Layer 7 of a small transformer language model trained on English Wikipedia (15 layers, counted from 0, width 64).
Take only the direct path to the model's output, skipping the later layers: a vector added to the residual stream pushes a token's score in proportion to its dot product with that token's output vector.

Output vectors of the tokens that the questions are about. A number n stands for (n - 128) times 0.011.
"z": 197, 78, 90, 128, 108, 155, 92, 117, 124, 87, 68, 146, 142, 114, 213, 211, 65, 115, 63, 142, 130, 105, 107, 153, 137, 134, 132, 167, 181, 89, 135, 97, 125, 128, 140, 168, 82, 150, 151, 153, 74, 146, 165, 175, 162, 98, 143, 100, 111, 170, 138, 125, 103, 56, 125, 91, 158, 188, 137, 56, 154, 81, 167, 148
"ia": 166, 155, 66, 215, 85, 69, 133, 66, 123, 170, 148, 146, 166, 132, 125, 168, 127, 129, 198, 181, 162, 55, 122, 77, 164, 120, 171, 89, 113, 160, 123, 173, 135, 152, 129, 155, 123, 104, 67, 78, 84, 128, 155, 149, 160, 79, 109, 127, 115, 98, 38, 131, 87, 93, 95, 219, 167, 125, 129, 107, 159, 158, 116, 121
"99": 79, 140, 132, 161, 167, 165, 116, 138, 82, 176, 138, 182, 108, 96, 117, 144, 120, 142, 191, 157, 38, 137, 109, 168, 94, 100, 103, 165, 148, 134, 141, 146, 138, 172, 140, 126, 126, 159, 82, 80, 140, 85, 131, 115, 142, 121, 166, 138, 134, 97, 127, 140, 114, 139, 167, 134, 148, 124, 120, 54, 163, 39, 129, 70
"ame": 90, 69, 177, 236, 30, 120, 62, 190, 99, 122, 112, 161, 83, 126, 137, 93, 92, 155, 228, 211, 89, 62, 167, 125, 126, 107, 213, 109, 100, 101, 172, 174, 101, 117, 47, 177, 158, 126, 54, 97, 71, 83, 224, 171, 133, 220, 123, 159, 131, 125, 36, 114, 74, 154, 237, 145, 132, 214, 81, 90, 126, 109, 80, 146
"il": 190, 100, 179, 142, 139, 114, 99, 99, 141, 77, 161, 162, 63, 150, 96, 189, 141, 82, 222, 121, 137, 75, 214, 121, 144, 170, 90, 131, 90, 164, 160, 47, 143, 111, 118, 75, 154, 166, 102, 103, 164, 121, 126, 114, 124, 117, 128, 129, 208, 119, 62, 145, 118, 63, 165, 117, 49, 92, 93, 140, 189, 145, 151, 128
"h": 176, 103, 195, 97, 118, 68, 178, 144, 227, 111, 151, 107, 112, 126, 86, 123, 175, 120, 94, 148, 176, 102, 125, 149, 113, 121, 83, 105, 117, 109, 103, 106, 138, 95, 61, 192, 118, 171, 98, 127, 87, 150, 181, 145, 52, 140, 126, 114, 173, 158, 153, 131, 92, 124, 122, 145, 157, 126, 85, 177, 117, 68, 126, 175
"if": 166, 54, 109, 138, 143, 145, 153, 192, 147, 118, 164, 101, 128, 205, 131, 129, 222, 189, 178, 63, 122, 118, 88, 73, 176, 59, 125, 156, 57, 103, 52, 154, 90, 133, 154, 147, 96, 146, 180, 95, 114, 114, 116, 130, 116, 87, 132, 104, 107, 141, 105, 97, 88, 100, 246, 188, 111, 124, 164, 105, 196, 130, 25, 152
"ish": 158, 193, 179, 139, 110, 115, 39, 139, 69, 112, 87, 37, 211, 191, 82, 153, 133, 186, 154, 86, 159, 137, 190, 141, 142, 163, 183, 156, 75, 109, 135, 130, 138, 149, 94, 168, 130, 119, 91, 43, 151, 124, 128, 105, 126, 66, 119, 148, 185, 224, 16, 130, 35, 172, 133, 103, 129, 111, 124, 10, 163, 107, 166, 191
"ar": 180, 102, 190, 122, 132, 169, 78, 113, 145, 108, 158, 79, 71, 160, 119, 206, 143, 137, 164, 93, 183, 99, 50, 128, 121, 80, 135, 107, 149, 170, 177, 132, 114, 85, 103, 128, 135, 160, 165, 145, 195, 118, 137, 96, 140, 110, 103, 142, 109, 140, 55, 128, 103, 120, 102, 106, 129, 135, 114, 66, 165, 153, 161, 132
"ut": 155, 131, 96, 108, 120, 164, 71, 238, 97, 113, 143, 112, 98, 181, 135, 112, 179, 84, 98, 156, 105, 94, 149, 154, 115, 155, 133, 85, 138, 151, 141, 154, 91, 131, 121, 90, 190, 192, 134, 149, 169, 162, 146, 174, 149, 102, 131, 79, 194, 102, 77, 138, 33, 121, 122, 120, 111, 156, 68, 56, 207, 72, 103, 140
"ad": 150, 66, 89, 114, 128, 171, 91, 63, 96, 180, 180, 75, 78, 156, 105, 152, 139, 171, 114, 143, 131, 90, 140, 107, 171, 153, 194, 116, 129, 112, 201, 77, 80, 138, 120, 189, 176, 141, 150, 90, 164, 141, 140, 162, 125, 189, 127, 104, 99, 158, 64, 164, 137, 77, 73, 88, 192, 67, 116, 117, 192, 82, 115, 134
"r": 181, 92, 169, 60, 140, 97, 135, 157, 81, 76, 81, 183, 85, 134, 73, 112, 95, 126, 112, 86, 130, 126, 135, 104, 130, 101, 111, 81, 96, 195, 141, 179, 179, 118, 152, 60, 162, 179, 175, 123, 138, 131, 169, 116, 144, 117, 97, 135, 79, 156, 136, 125, 131, 201, 202, 163, 101, 115, 119, 172, 164, 82, 138, 111
"ian": 190, 187, 132, 217, 80, 94, 129, 93, 136, 120, 139, 118, 172, 195, 91, 104, 77, 104, 208, 194, 159, 62, 75, 95, 134, 144, 182, 97, 132, 169, 164, 165, 134, 143, 138, 176, 110, 123, 80, 46, 73, 118, 114, 142, 149, 100, 104, 191, 119, 120, 57, 155, 103, 126, 141, 171, 64, 151, 138, 92, 71, 197, 37, 149
"ary": 207, 118, 130, 103, 100, 161, 76, 122, 126, 138, 148, 142, 179, 176, 114, 163, 53, 102, 72, 144, 194, 125, 81, 112, 93, 138, 210, 183, 50, 118, 54, 162, 76, 70, 189, 168, 150, 165, 84, 118, 158, 95, 169, 138, 118, 108, 163, 147, 149, 126, 12, 133, 53, 213, 75, 123, 120, 160, 135, 30, 128, 196, 194, 135
"g": 121, 83, 104, 100, 38, 163, 179, 99, 134, 120, 126, 224, 89, 146, 96, 185, 144, 168, 151, 120, 183, 140, 115, 132, 129, 159, 131, 154, 155, 95, 97, 105, 123, 198, 78, 105, 179, 127, 139, 127, 114, 140, 162, 78, 38, 70, 93, 180, 114, 189, 116, 125, 141, 94, 156, 64, 195, 102, 167, 109, 155, 84, 107, 139
"2": 81, 137, 160, 162, 173, 111, 188, 161, 110, 88, 114, 119, 116, 119, 143, 124, 133, 79, 78, 138, 78, 177, 101, 138, 125, 92, 98, 164, 170, 138, 126, 167, 150, 153, 150, 105, 110, 154, 100, 110, 100, 89, 112, 105, 152, 68, 119, 116, 168, 140, 160, 140, 152, 168, 117, 184, 105, 180, 127, 120, 126, 85, 115, 103
"ow": 139, 149, 123, 141, 151, 142, 50, 187, 149, 162, 117, 75, 124, 184, 59, 146, 143, 151, 133, 96, 75, 89, 83, 144, 177, 88, 157, 102, 92, 56, 193, 183, 126, 143, 62, 190, 143, 146, 181, 138, 110, 133, 182, 96, 27, 154, 155, 127, 118, 184, 84, 156, 142, 114, 91, 141, 117, 140, 153, 80, 188, 158, 55, 97
"ate": 160, 20, 147, 126, 120, 173, 147, 167, 103, 184, 74, 93, 176, 205, 124, 112, 120, 109, 122, 107, 163, 80, 42, 128, 196, 129, 185, 92, 131, 111, 150, 163, 109, 129, 208, 127, 157, 128, 93, 101, 109, 102, 188, 161, 118, 133, 125, 152, 66, 78, 67, 142, 43, 146, 181, 122, 219, 130, 130, 98, 102, 128, 156, 86
"w": 139, 121, 177, 127, 116, 92, 173, 186, 171, 132, 105, 54, 120, 95, 122, 196, 88, 171, 93, 72, 133, 125, 176, 148, 121, 143, 173, 153, 105, 79, 153, 35, 203, 138, 50, 151, 140, 187, 127, 132, 174, 155, 77, 101, 73, 144, 128, 146, 61, 112, 107, 154, 168, 156, 112, 133, 65, 157, 136, 136, 109, 113, 121, 133
"igh": 107, 80, 137, 197, 63, 229, 75, 147, 133, 171, 109, 142, 136, 213, 142, 206, 192, 124, 180, 138, 91, 129, 54, 211, 87, 120, 132, 63, 87, 107, 156, 31, 90, 116, 150, 127, 91, 151, 82, 93, 166, 136, 162, 132, 113, 101, 164, 118, 148, 157, 75, 147, 50, 108, 166, 135, 137, 194, 108, 80, 150, 157, 97, 102
"res": 136, 127, 119, 149, 59, 112, 122, 177, 36, 162, 186, 156, 133, 114, 101, 96, 71, 131, 106, 159, 125, 89, 99, 154, 83, 67, 169, 28, 61, 132, 155, 174, 149, 139, 80, 116, 173, 161, 172, 70, 183, 103, 135, 192, 90, 143, 144, 186, 152, 213, 57, 139, 87, 145, 150, 180, 171, 57, 163, 135, 177, 86, 119, 137
"is": 152, 141, 93, 135, 96, 78, 97, 126, 100, 99, 76, 107, 135, 134, 80, 190, 175, 165, 157, 137, 126, 145, 67, 132, 143, 126, 109, 170, 137, 139, 161, 83, 161, 111, 159, 80, 169, 124, 180, 103, 154, 144, 113, 140, 178, 73, 144, 95, 135, 95, 56, 141, 54, 107, 116, 155, 158, 93, 96, 156, 201, 109, 200, 181
"ist": 163, 127, 187, 113, 132, 141, 128, 90, 140, 81, 40, 152, 178, 173, 82, 81, 185, 133, 181, 166, 130, 252, 78, 131, 180, 88, 135, 122, 137, 153, 167, 58, 132, 124, 176, 121, 113, 108, 122, 92, 162, 132, 148, 147, 72, 83, 163, 142, 113, 144, 57, 167, 8, 82, 162, 141, 91, 156, 66, 80, 217, 132, 84, 152
"ight": 110, 120, 164, 209, 56, 166, 87, 205, 121, 161, 48, 69, 148, 218, 120, 169, 169, 173, 182, 124, 72, 112, 110, 205, 125, 110, 215, 149, 93, 120, 166, 36, 55, 124, 101, 208, 150, 144, 123, 99, 167, 123, 97, 124, 112, 178, 147, 102, 150, 176, 81, 100, 11, 62, 113, 100, 149, 168, 114, 43, 147, 132, 130, 131
"erv": 173, 94, 150, 160, 72, 119, 102, 123, 188, 140, 167, 176, 105, 120, 163, 189, 82, 138, 126, 48, 35, 151, 36, 110, 93, 117, 237, 142, 134, 181, 100, 110, 169, 155, 176, 178, 117, 154, 136, 99, 97, 92, 141, 121, 70, 196, 164, 157, 176, 166, 96, 135, 29, 102, 136, 102, 130, 124, 110, 95, 112, 115, 81, 181
"ce": 170, 74, 61, 185, 110, 102, 121, 134, 69, 101, 108, 238, 91, 93, 145, 159, 138, 115, 100, 150, 148, 137, 179, 171, 80, 154, 110, 187, 91, 30, 50, 136, 68, 211, 181, 157, 192, 140, 112, 120, 82, 123, 150, 168, 172, 167, 136, 178, 59, 130, 59, 136, 25, 164, 119, 196, 152, 140, 145, 44, 150, 70, 159, 149

Each question shows what one neuron of this layer's MLP adds at an activation of 1. A number n stands for (n - 128) times 0.006.

n39: 183, 96, 141, 82, 140, 91, 142, 149, 109, 106, 122, 96, 159, 126, 182, 132, 121, 135, 89, 98, 109, 158, 101, 97, 134, 87, 152, 133, 91, 103, 80, 150, 100, 153, 142, 151, 110, 130, 167, 169, 165, 104, 172, 146, 87, 105, 56, 89, 195, 127, 96, 156, 122, 230, 110, 104, 163, 152, 126, 197, 124, 86, 164, 116
Which of these tokens does it push up most? "ary"

n93: 115, 121, 155, 112, 107, 118, 172, 145, 106, 128, 140, 138, 153, 90, 135, 123, 175, 101, 166, 174, 85, 67, 95, 64, 142, 135, 147, 152, 149, 102, 145, 99, 137, 125, 118, 167, 110, 114, 83, 113, 90, 98, 152, 109, 160, 115, 123, 139, 121, 123, 104, 84, 123, 68, 119, 143, 197, 122, 126, 178, 153, 160, 154, 178
Which of these tokens does it push up most? "ia"

n96: 107, 68, 60, 144, 103, 158, 164, 111, 92, 157, 188, 119, 83, 114, 175, 109, 176, 141, 121, 112, 100, 162, 131, 79, 132, 169, 145, 110, 155, 78, 124, 85, 136, 166, 182, 52, 76, 147, 98, 185, 112, 132, 141, 124, 160, 144, 87, 106, 130, 200, 168, 192, 160, 115, 112, 90, 140, 121, 112, 86, 168, 145, 125, 112
Which two tokens does it push up most, strongest first? "ad", "g"

n157: 91, 96, 127, 153, 166, 122, 157, 145, 119, 94, 132, 86, 174, 141, 141, 126, 128, 84, 77, 184, 101, 105, 121, 109, 148, 130, 121, 143, 57, 144, 142, 130, 90, 133, 166, 143, 148, 111, 162, 145, 77, 120, 87, 201, 118, 116, 138, 181, 85, 115, 140, 96, 125, 117, 166, 104, 158, 142, 130, 146, 184, 120, 82, 152
Which of these tokens does it push up most? "if"

n48: 106, 109, 127, 146, 89, 184, 150, 186, 140, 117, 116, 88, 174, 164, 146, 116, 106, 93, 160, 87, 99, 101, 117, 119, 90, 107, 150, 136, 122, 159, 147, 112, 101, 199, 101, 122, 126, 138, 115, 63, 120, 132, 168, 131, 121, 129, 129, 141, 135, 135, 148, 135, 118, 138, 78, 178, 137, 174, 113, 150, 116, 81, 144, 90
Which of these tokens does it push up most? "ight"

n203: 72, 126, 156, 90, 102, 159, 127, 152, 116, 160, 134, 108, 130, 96, 136, 98, 113, 156, 143, 119, 120, 139, 117, 80, 93, 145, 196, 122, 118, 135, 153, 136, 140, 141, 195, 147, 123, 94, 115, 130, 109, 139, 141, 192, 110, 88, 116, 135, 113, 82, 86, 159, 182, 181, 122, 133, 138, 107, 133, 142, 120, 131, 127, 115
Which of these tokens does it push up most? "ate"

n228: 117, 138, 111, 135, 66, 112, 174, 124, 123, 97, 135, 182, 111, 46, 119, 132, 142, 149, 126, 108, 156, 118, 147, 115, 106, 113, 145, 147, 105, 94, 156, 109, 172, 84, 160, 149, 174, 107, 131, 168, 148, 139, 138, 117, 142, 135, 73, 158, 127, 93, 173, 155, 171, 89, 93, 132, 151, 107, 121, 184, 171, 85, 89, 129
Which two tokens does it push up most, strongest first? "g", "w"

n196: 147, 143, 121, 112, 123, 170, 135, 105, 208, 94, 124, 127, 137, 141, 165, 94, 99, 114, 133, 119, 98, 101, 98, 119, 141, 142, 102, 148, 137, 88, 114, 143, 124, 146, 133, 134, 133, 155, 99, 76, 160, 148, 120, 99, 146, 129, 99, 120, 170, 88, 113, 98, 155, 96, 150, 159, 116, 139, 175, 163, 138, 125, 126, 144
Which of these tokens does it push down most? "res"

n244: 163, 162, 109, 108, 166, 100, 104, 159, 137, 123, 127, 146, 136, 69, 71, 113, 141, 97, 112, 117, 133, 91, 130, 178, 98, 116, 124, 132, 105, 147, 119, 84, 152, 151, 127, 182, 88, 143, 115, 122, 143, 141, 176, 138, 127, 129, 160, 135, 148, 123, 142, 87, 150, 137, 135, 100, 141, 138, 134, 126, 125, 156, 98, 128
Which two tokens does it push up most, strongest first? "h", "ow"

n81: 141, 156, 92, 129, 137, 118, 129, 151, 127, 128, 145, 144, 116, 148, 124, 130, 190, 107, 122, 115, 152, 88, 122, 120, 145, 115, 181, 147, 93, 136, 137, 152, 151, 123, 94, 104, 144, 101, 147, 133, 175, 140, 139, 133, 74, 94, 143, 107, 145, 186, 99, 119, 169, 79, 116, 77, 114, 145, 167, 60, 126, 172, 122, 78
Which of these tokens does it push up most? "ow"

n10: 176, 158, 185, 156, 124, 159, 125, 95, 183, 81, 71, 126, 115, 120, 71, 132, 129, 93, 162, 128, 89, 73, 161, 116, 167, 107, 148, 129, 146, 146, 150, 115, 148, 103, 123, 125, 164, 138, 134, 122, 147, 114, 145, 111, 95, 167, 94, 167, 105, 151, 163, 153, 164, 67, 68, 129, 109, 104, 134, 116, 127, 63, 117, 136
Which of these tokens does it push up most? "il"

n238: 143, 156, 162, 122, 115, 145, 124, 113, 72, 99, 170, 109, 162, 131, 170, 109, 125, 124, 139, 166, 134, 122, 137, 120, 137, 141, 150, 90, 135, 121, 136, 104, 126, 153, 76, 146, 140, 123, 139, 121, 138, 159, 87, 143, 72, 156, 168, 90, 152, 116, 136, 127, 105, 171, 105, 124, 136, 77, 132, 164, 101, 103, 99, 120
Which two tokens does it push up most, strongest first? "res", "ad"

n106: 114, 148, 188, 117, 109, 92, 145, 142, 113, 135, 107, 111, 80, 108, 134, 127, 123, 133, 169, 72, 124, 102, 127, 136, 127, 100, 142, 158, 77, 142, 161, 134, 187, 117, 104, 108, 181, 113, 53, 145, 143, 148, 110, 78, 143, 184, 139, 127, 94, 126, 149, 122, 144, 120, 125, 172, 113, 137, 151, 142, 143, 136, 95, 108
Which of these tokens does it push down most? "z"

n180: 132, 117, 85, 139, 136, 142, 134, 156, 72, 124, 147, 153, 150, 94, 84, 104, 165, 162, 173, 146, 117, 66, 110, 157, 58, 109, 153, 111, 101, 154, 104, 136, 162, 128, 101, 168, 176, 147, 178, 124, 92, 73, 139, 126, 161, 114, 86, 118, 172, 130, 99, 125, 187, 132, 171, 132, 109, 93, 113, 118, 156, 166, 101, 118
Which two tokens does it push up most, strongest first? "res", "ame"

n199: 116, 39, 132, 176, 57, 118, 76, 172, 199, 107, 98, 144, 133, 116, 135, 157, 118, 120, 117, 143, 158, 121, 105, 125, 179, 132, 127, 144, 142, 120, 139, 153, 77, 148, 111, 167, 81, 121, 139, 105, 126, 135, 162, 149, 127, 182, 88, 94, 100, 124, 109, 186, 116, 85, 141, 104, 101, 163, 97, 148, 144, 122, 179, 145
Which three tokens does it push up most, strongest first? "ame", "z", "ight"

n24: 113, 115, 122, 160, 94, 129, 167, 141, 96, 133, 162, 144, 166, 84, 139, 134, 97, 113, 67, 146, 106, 98, 151, 99, 195, 153, 78, 82, 131, 178, 157, 118, 141, 182, 157, 83, 105, 117, 149, 108, 170, 80, 111, 123, 96, 99, 117, 101, 165, 137, 152, 118, 158, 136, 159, 136, 155, 105, 116, 151, 108, 155, 104, 142
Which two tokens does it push up most, strongest first? "res", "2"

n1: 120, 170, 172, 101, 135, 149, 158, 74, 119, 140, 152, 98, 101, 167, 125, 85, 122, 122, 111, 145, 114, 115, 127, 144, 127, 127, 121, 107, 150, 128, 94, 121, 169, 155, 135, 119, 140, 132, 146, 154, 99, 160, 119, 95, 184, 131, 139, 145, 103, 146, 106, 159, 105, 139, 76, 87, 88, 89, 144, 148, 96, 148, 143, 152
Which of these tokens does it push up most? "ian"

n95: 108, 125, 131, 158, 117, 124, 177, 102, 110, 69, 137, 146, 138, 119, 176, 101, 139, 103, 154, 130, 137, 76, 162, 119, 97, 107, 141, 151, 123, 172, 149, 159, 146, 139, 118, 129, 140, 136, 90, 107, 89, 142, 138, 81, 123, 142, 116, 147, 117, 126, 104, 140, 125, 139, 145, 133, 121, 128, 127, 184, 126, 122, 94, 119
Which three tokens does it push up most, strongest first? "ame", "ian", "ia"

n197: 199, 89, 120, 160, 168, 148, 104, 104, 196, 122, 149, 172, 123, 67, 132, 146, 75, 139, 118, 128, 132, 163, 110, 101, 101, 116, 110, 144, 143, 116, 111, 176, 168, 66, 99, 156, 112, 150, 134, 165, 98, 118, 97, 125, 154, 104, 88, 84, 85, 119, 150, 135, 171, 121, 111, 184, 162, 97, 126, 65, 125, 126, 193, 125
Which of these tokens does it push up most? "z"

n57: 148, 132, 115, 120, 115, 74, 144, 148, 125, 104, 127, 118, 151, 87, 137, 104, 94, 115, 129, 117, 119, 136, 167, 136, 152, 129, 121, 107, 120, 135, 125, 101, 130, 121, 138, 136, 130, 134, 127, 134, 159, 137, 160, 88, 160, 115, 82, 116, 124, 124, 124, 130, 159, 127, 96, 145, 172, 123, 130, 128, 160, 119, 123, 178
Which of these tokens does it push down most? "igh"

n182: 118, 159, 138, 130, 169, 110, 123, 114, 110, 118, 117, 177, 140, 98, 123, 132, 153, 145, 130, 184, 87, 141, 115, 103, 123, 161, 89, 169, 168, 66, 158, 192, 189, 78, 123, 139, 142, 111, 95, 156, 207, 71, 135, 127, 138, 143, 139, 62, 149, 84, 142, 137, 135, 63, 106, 120, 123, 114, 115, 132, 143, 117, 143, 91
Which of these tokens does it push up most? "99"

n76: 102, 171, 148, 138, 156, 126, 184, 103, 112, 105, 121, 155, 103, 128, 122, 123, 193, 111, 131, 162, 73, 128, 92, 129, 214, 119, 169, 111, 161, 170, 112, 105, 168, 145, 97, 161, 143, 94, 88, 152, 157, 104, 114, 90, 91, 127, 157, 173, 143, 133, 93, 144, 150, 94, 107, 78, 120, 175, 77, 150, 118, 101, 64, 137
Which of these tokens does it push up most? "ist"

n28: 109, 107, 192, 126, 165, 138, 103, 158, 136, 147, 188, 101, 104, 158, 29, 109, 166, 106, 149, 156, 129, 108, 131, 95, 154, 124, 86, 132, 110, 151, 183, 88, 141, 162, 112, 156, 122, 169, 91, 149, 119, 118, 119, 88, 142, 165, 109, 186, 6, 154, 140, 169, 136, 86, 82, 151, 78, 86, 147, 147, 109, 126, 123, 141
Which of these tokens does it push down most? "z"

n242: 140, 139, 18, 158, 124, 135, 126, 130, 106, 69, 106, 89, 168, 99, 151, 140, 105, 63, 98, 115, 168, 165, 100, 133, 138, 163, 102, 113, 129, 162, 148, 163, 140, 115, 144, 178, 149, 128, 71, 114, 166, 115, 99, 105, 110, 133, 144, 151, 116, 85, 107, 161, 125, 148, 153, 145, 102, 163, 100, 113, 173, 125, 151, 170
Which of these tokens does it push up most? "ary"

n251: 87, 103, 176, 153, 104, 81, 176, 100, 115, 142, 131, 118, 178, 96, 148, 184, 127, 115, 184, 161, 135, 121, 157, 125, 130, 123, 129, 98, 112, 127, 131, 144, 80, 120, 160, 105, 44, 171, 134, 173, 142, 106, 140, 131, 137, 147, 154, 106, 92, 105, 159, 161, 85, 159, 114, 69, 76, 105, 130, 135, 163, 121, 154, 142
Which of these tokens does it push down most? "ow"

n131: 130, 159, 110, 168, 117, 100, 177, 117, 148, 155, 176, 156, 122, 127, 91, 136, 118, 127, 105, 131, 147, 104, 154, 116, 150, 57, 131, 90, 128, 134, 144, 80, 122, 75, 123, 147, 181, 135, 109, 118, 109, 113, 129, 130, 171, 100, 179, 116, 126, 164, 105, 83, 117, 129, 91, 119, 155, 128, 181, 131, 116, 124, 109, 100
Which of these tokens does it push up most? "ia"

n60: 134, 95, 106, 106, 169, 153, 160, 111, 137, 121, 101, 148, 126, 126, 137, 124, 138, 178, 127, 90, 154, 132, 151, 140, 84, 122, 134, 123, 118, 95, 133, 126, 80, 121, 122, 109, 80, 94, 139, 103, 138, 119, 142, 201, 116, 105, 79, 139, 122, 106, 128, 120, 130, 116, 154, 125, 154, 137, 168, 152, 195, 131, 139, 111
Which of these tokens does it push up most? "if"

n173: 125, 117, 163, 94, 137, 167, 136, 92, 156, 128, 135, 150, 135, 97, 153, 142, 195, 121, 99, 145, 194, 129, 129, 178, 70, 93, 111, 90, 125, 126, 63, 161, 145, 90, 138, 104, 118, 121, 155, 139, 131, 160, 106, 145, 166, 115, 96, 165, 123, 131, 86, 128, 80, 112, 132, 135, 151, 156, 150, 82, 83, 115, 145, 153
Which of these tokens does it push up most? "ce"

n193: 142, 135, 109, 132, 139, 136, 86, 121, 167, 149, 91, 151, 146, 164, 98, 128, 95, 111, 127, 155, 176, 146, 122, 99, 140, 162, 86, 158, 134, 142, 154, 130, 78, 150, 104, 177, 118, 173, 142, 185, 190, 49, 105, 147, 106, 159, 142, 77, 144, 121, 113, 138, 120, 91, 108, 114, 142, 87, 102, 78, 146, 90, 91, 151
Which of these tokens does it push up most? "ad"

n108: 82, 146, 129, 144, 93, 147, 111, 173, 136, 133, 121, 122, 195, 80, 101, 126, 124, 170, 116, 127, 104, 157, 155, 157, 145, 148, 182, 107, 90, 197, 118, 116, 93, 94, 145, 149, 56, 134, 136, 171, 99, 177, 122, 163, 136, 140, 63, 137, 85, 122, 156, 114, 132, 66, 139, 118, 124, 134, 153, 134, 104, 83, 101, 152
Which of these tokens does it push up most? "ight"

n115: 131, 114, 169, 107, 98, 164, 108, 157, 144, 148, 66, 61, 163, 72, 159, 91, 123, 91, 139, 151, 155, 124, 136, 166, 100, 114, 121, 164, 197, 175, 140, 142, 183, 140, 127, 112, 131, 80, 132, 135, 99, 137, 120, 129, 111, 121, 137, 101, 128, 148, 165, 119, 135, 106, 152, 76, 106, 152, 89, 118, 170, 85, 160, 110
Which of these tokens does it push up most? "z"

n233: 177, 126, 91, 57, 144, 116, 97, 187, 146, 145, 54, 111, 117, 150, 144, 133, 117, 133, 128, 124, 138, 135, 139, 87, 138, 176, 125, 143, 106, 122, 71, 175, 91, 102, 147, 99, 177, 144, 149, 92, 125, 157, 127, 47, 90, 160, 106, 131, 115, 113, 131, 208, 142, 113, 164, 123, 108, 150, 111, 151, 149, 143, 125, 105
Which of these tokens does it push up most? "r"

n103: 144, 140, 143, 109, 84, 127, 118, 178, 159, 138, 125, 105, 143, 144, 84, 136, 126, 131, 148, 134, 115, 110, 127, 131, 147, 142, 138, 103, 133, 91, 138, 117, 114, 127, 108, 105, 125, 137, 201, 104, 90, 81, 98, 104, 130, 70, 141, 168, 159, 130, 146, 151, 144, 107, 89, 134, 168, 133, 92, 148, 161, 98, 139, 155
Which of these tokens does it push down most? "ce"

n54: 153, 85, 128, 125, 97, 93, 135, 124, 192, 168, 164, 140, 149, 162, 135, 111, 135, 138, 147, 135, 75, 131, 143, 124, 145, 140, 104, 108, 156, 102, 111, 116, 110, 154, 123, 164, 149, 112, 77, 142, 105, 160, 156, 110, 124, 87, 135, 109, 84, 156, 162, 68, 116, 120, 112, 129, 162, 106, 116, 136, 147, 122, 143, 128
Which two tokens does it push up most, strongest first? "h", "g"

n235: 159, 112, 89, 191, 121, 133, 124, 88, 155, 136, 159, 135, 151, 137, 137, 147, 89, 129, 128, 116, 146, 130, 185, 111, 134, 111, 97, 112, 98, 185, 121, 136, 88, 121, 69, 125, 145, 83, 110, 138, 162, 182, 141, 106, 154, 137, 85, 100, 60, 112, 108, 133, 182, 177, 153, 121, 138, 158, 72, 109, 126, 115, 151, 129
Which two tokens does it push up most, strongest first? "ia", "ame"

n250: 109, 112, 135, 127, 126, 172, 56, 96, 163, 106, 85, 131, 130, 138, 141, 155, 64, 120, 60, 150, 106, 132, 140, 88, 163, 152, 186, 137, 119, 182, 55, 124, 121, 150, 181, 165, 111, 109, 177, 125, 137, 147, 114, 123, 77, 168, 120, 138, 120, 91, 144, 120, 170, 138, 177, 88, 152, 147, 126, 135, 113, 147, 124, 99
Which of these tokens does it push up most? "erv"

n113: 129, 128, 136, 68, 131, 147, 135, 152, 127, 162, 162, 110, 137, 127, 118, 112, 160, 109, 145, 86, 149, 139, 70, 128, 133, 120, 113, 181, 137, 158, 135, 104, 102, 123, 123, 142, 157, 151, 144, 138, 128, 185, 102, 120, 82, 163, 132, 144, 114, 151, 113, 110, 129, 99, 150, 108, 106, 141, 109, 134, 108, 124, 121, 109
Which of these tokens does it push down most? "ia"

n150: 173, 103, 112, 119, 105, 122, 127, 146, 150, 142, 182, 110, 130, 126, 94, 123, 133, 129, 128, 103, 105, 130, 111, 118, 208, 121, 138, 126, 103, 120, 145, 153, 116, 154, 129, 120, 173, 115, 108, 120, 105, 82, 154, 112, 132, 136, 147, 115, 120, 166, 143, 128, 101, 101, 146, 113, 146, 134, 122, 146, 110, 137, 151, 116
Which of these tokens does it push up most? "ate"

n23: 161, 143, 116, 95, 157, 94, 114, 113, 136, 167, 110, 104, 107, 154, 137, 105, 77, 174, 147, 165, 176, 47, 153, 107, 97, 122, 147, 94, 102, 125, 147, 80, 106, 149, 176, 98, 196, 140, 148, 144, 124, 130, 137, 153, 144, 124, 113, 184, 125, 93, 81, 174, 141, 131, 98, 109, 155, 101, 98, 121, 136, 164, 127, 119
Which of these tokens does it push down most? "2"

n178: 144, 154, 148, 80, 77, 99, 120, 148, 151, 83, 160, 94, 121, 110, 157, 142, 148, 144, 118, 103, 67, 190, 133, 133, 128, 129, 174, 149, 147, 140, 101, 167, 106, 68, 120, 124, 127, 129, 174, 135, 125, 133, 145, 110, 139, 104, 106, 129, 135, 122, 106, 113, 160, 73, 113, 112, 136, 143, 179, 133, 165, 138, 168, 95
Which of these tokens does it push up most? "ar"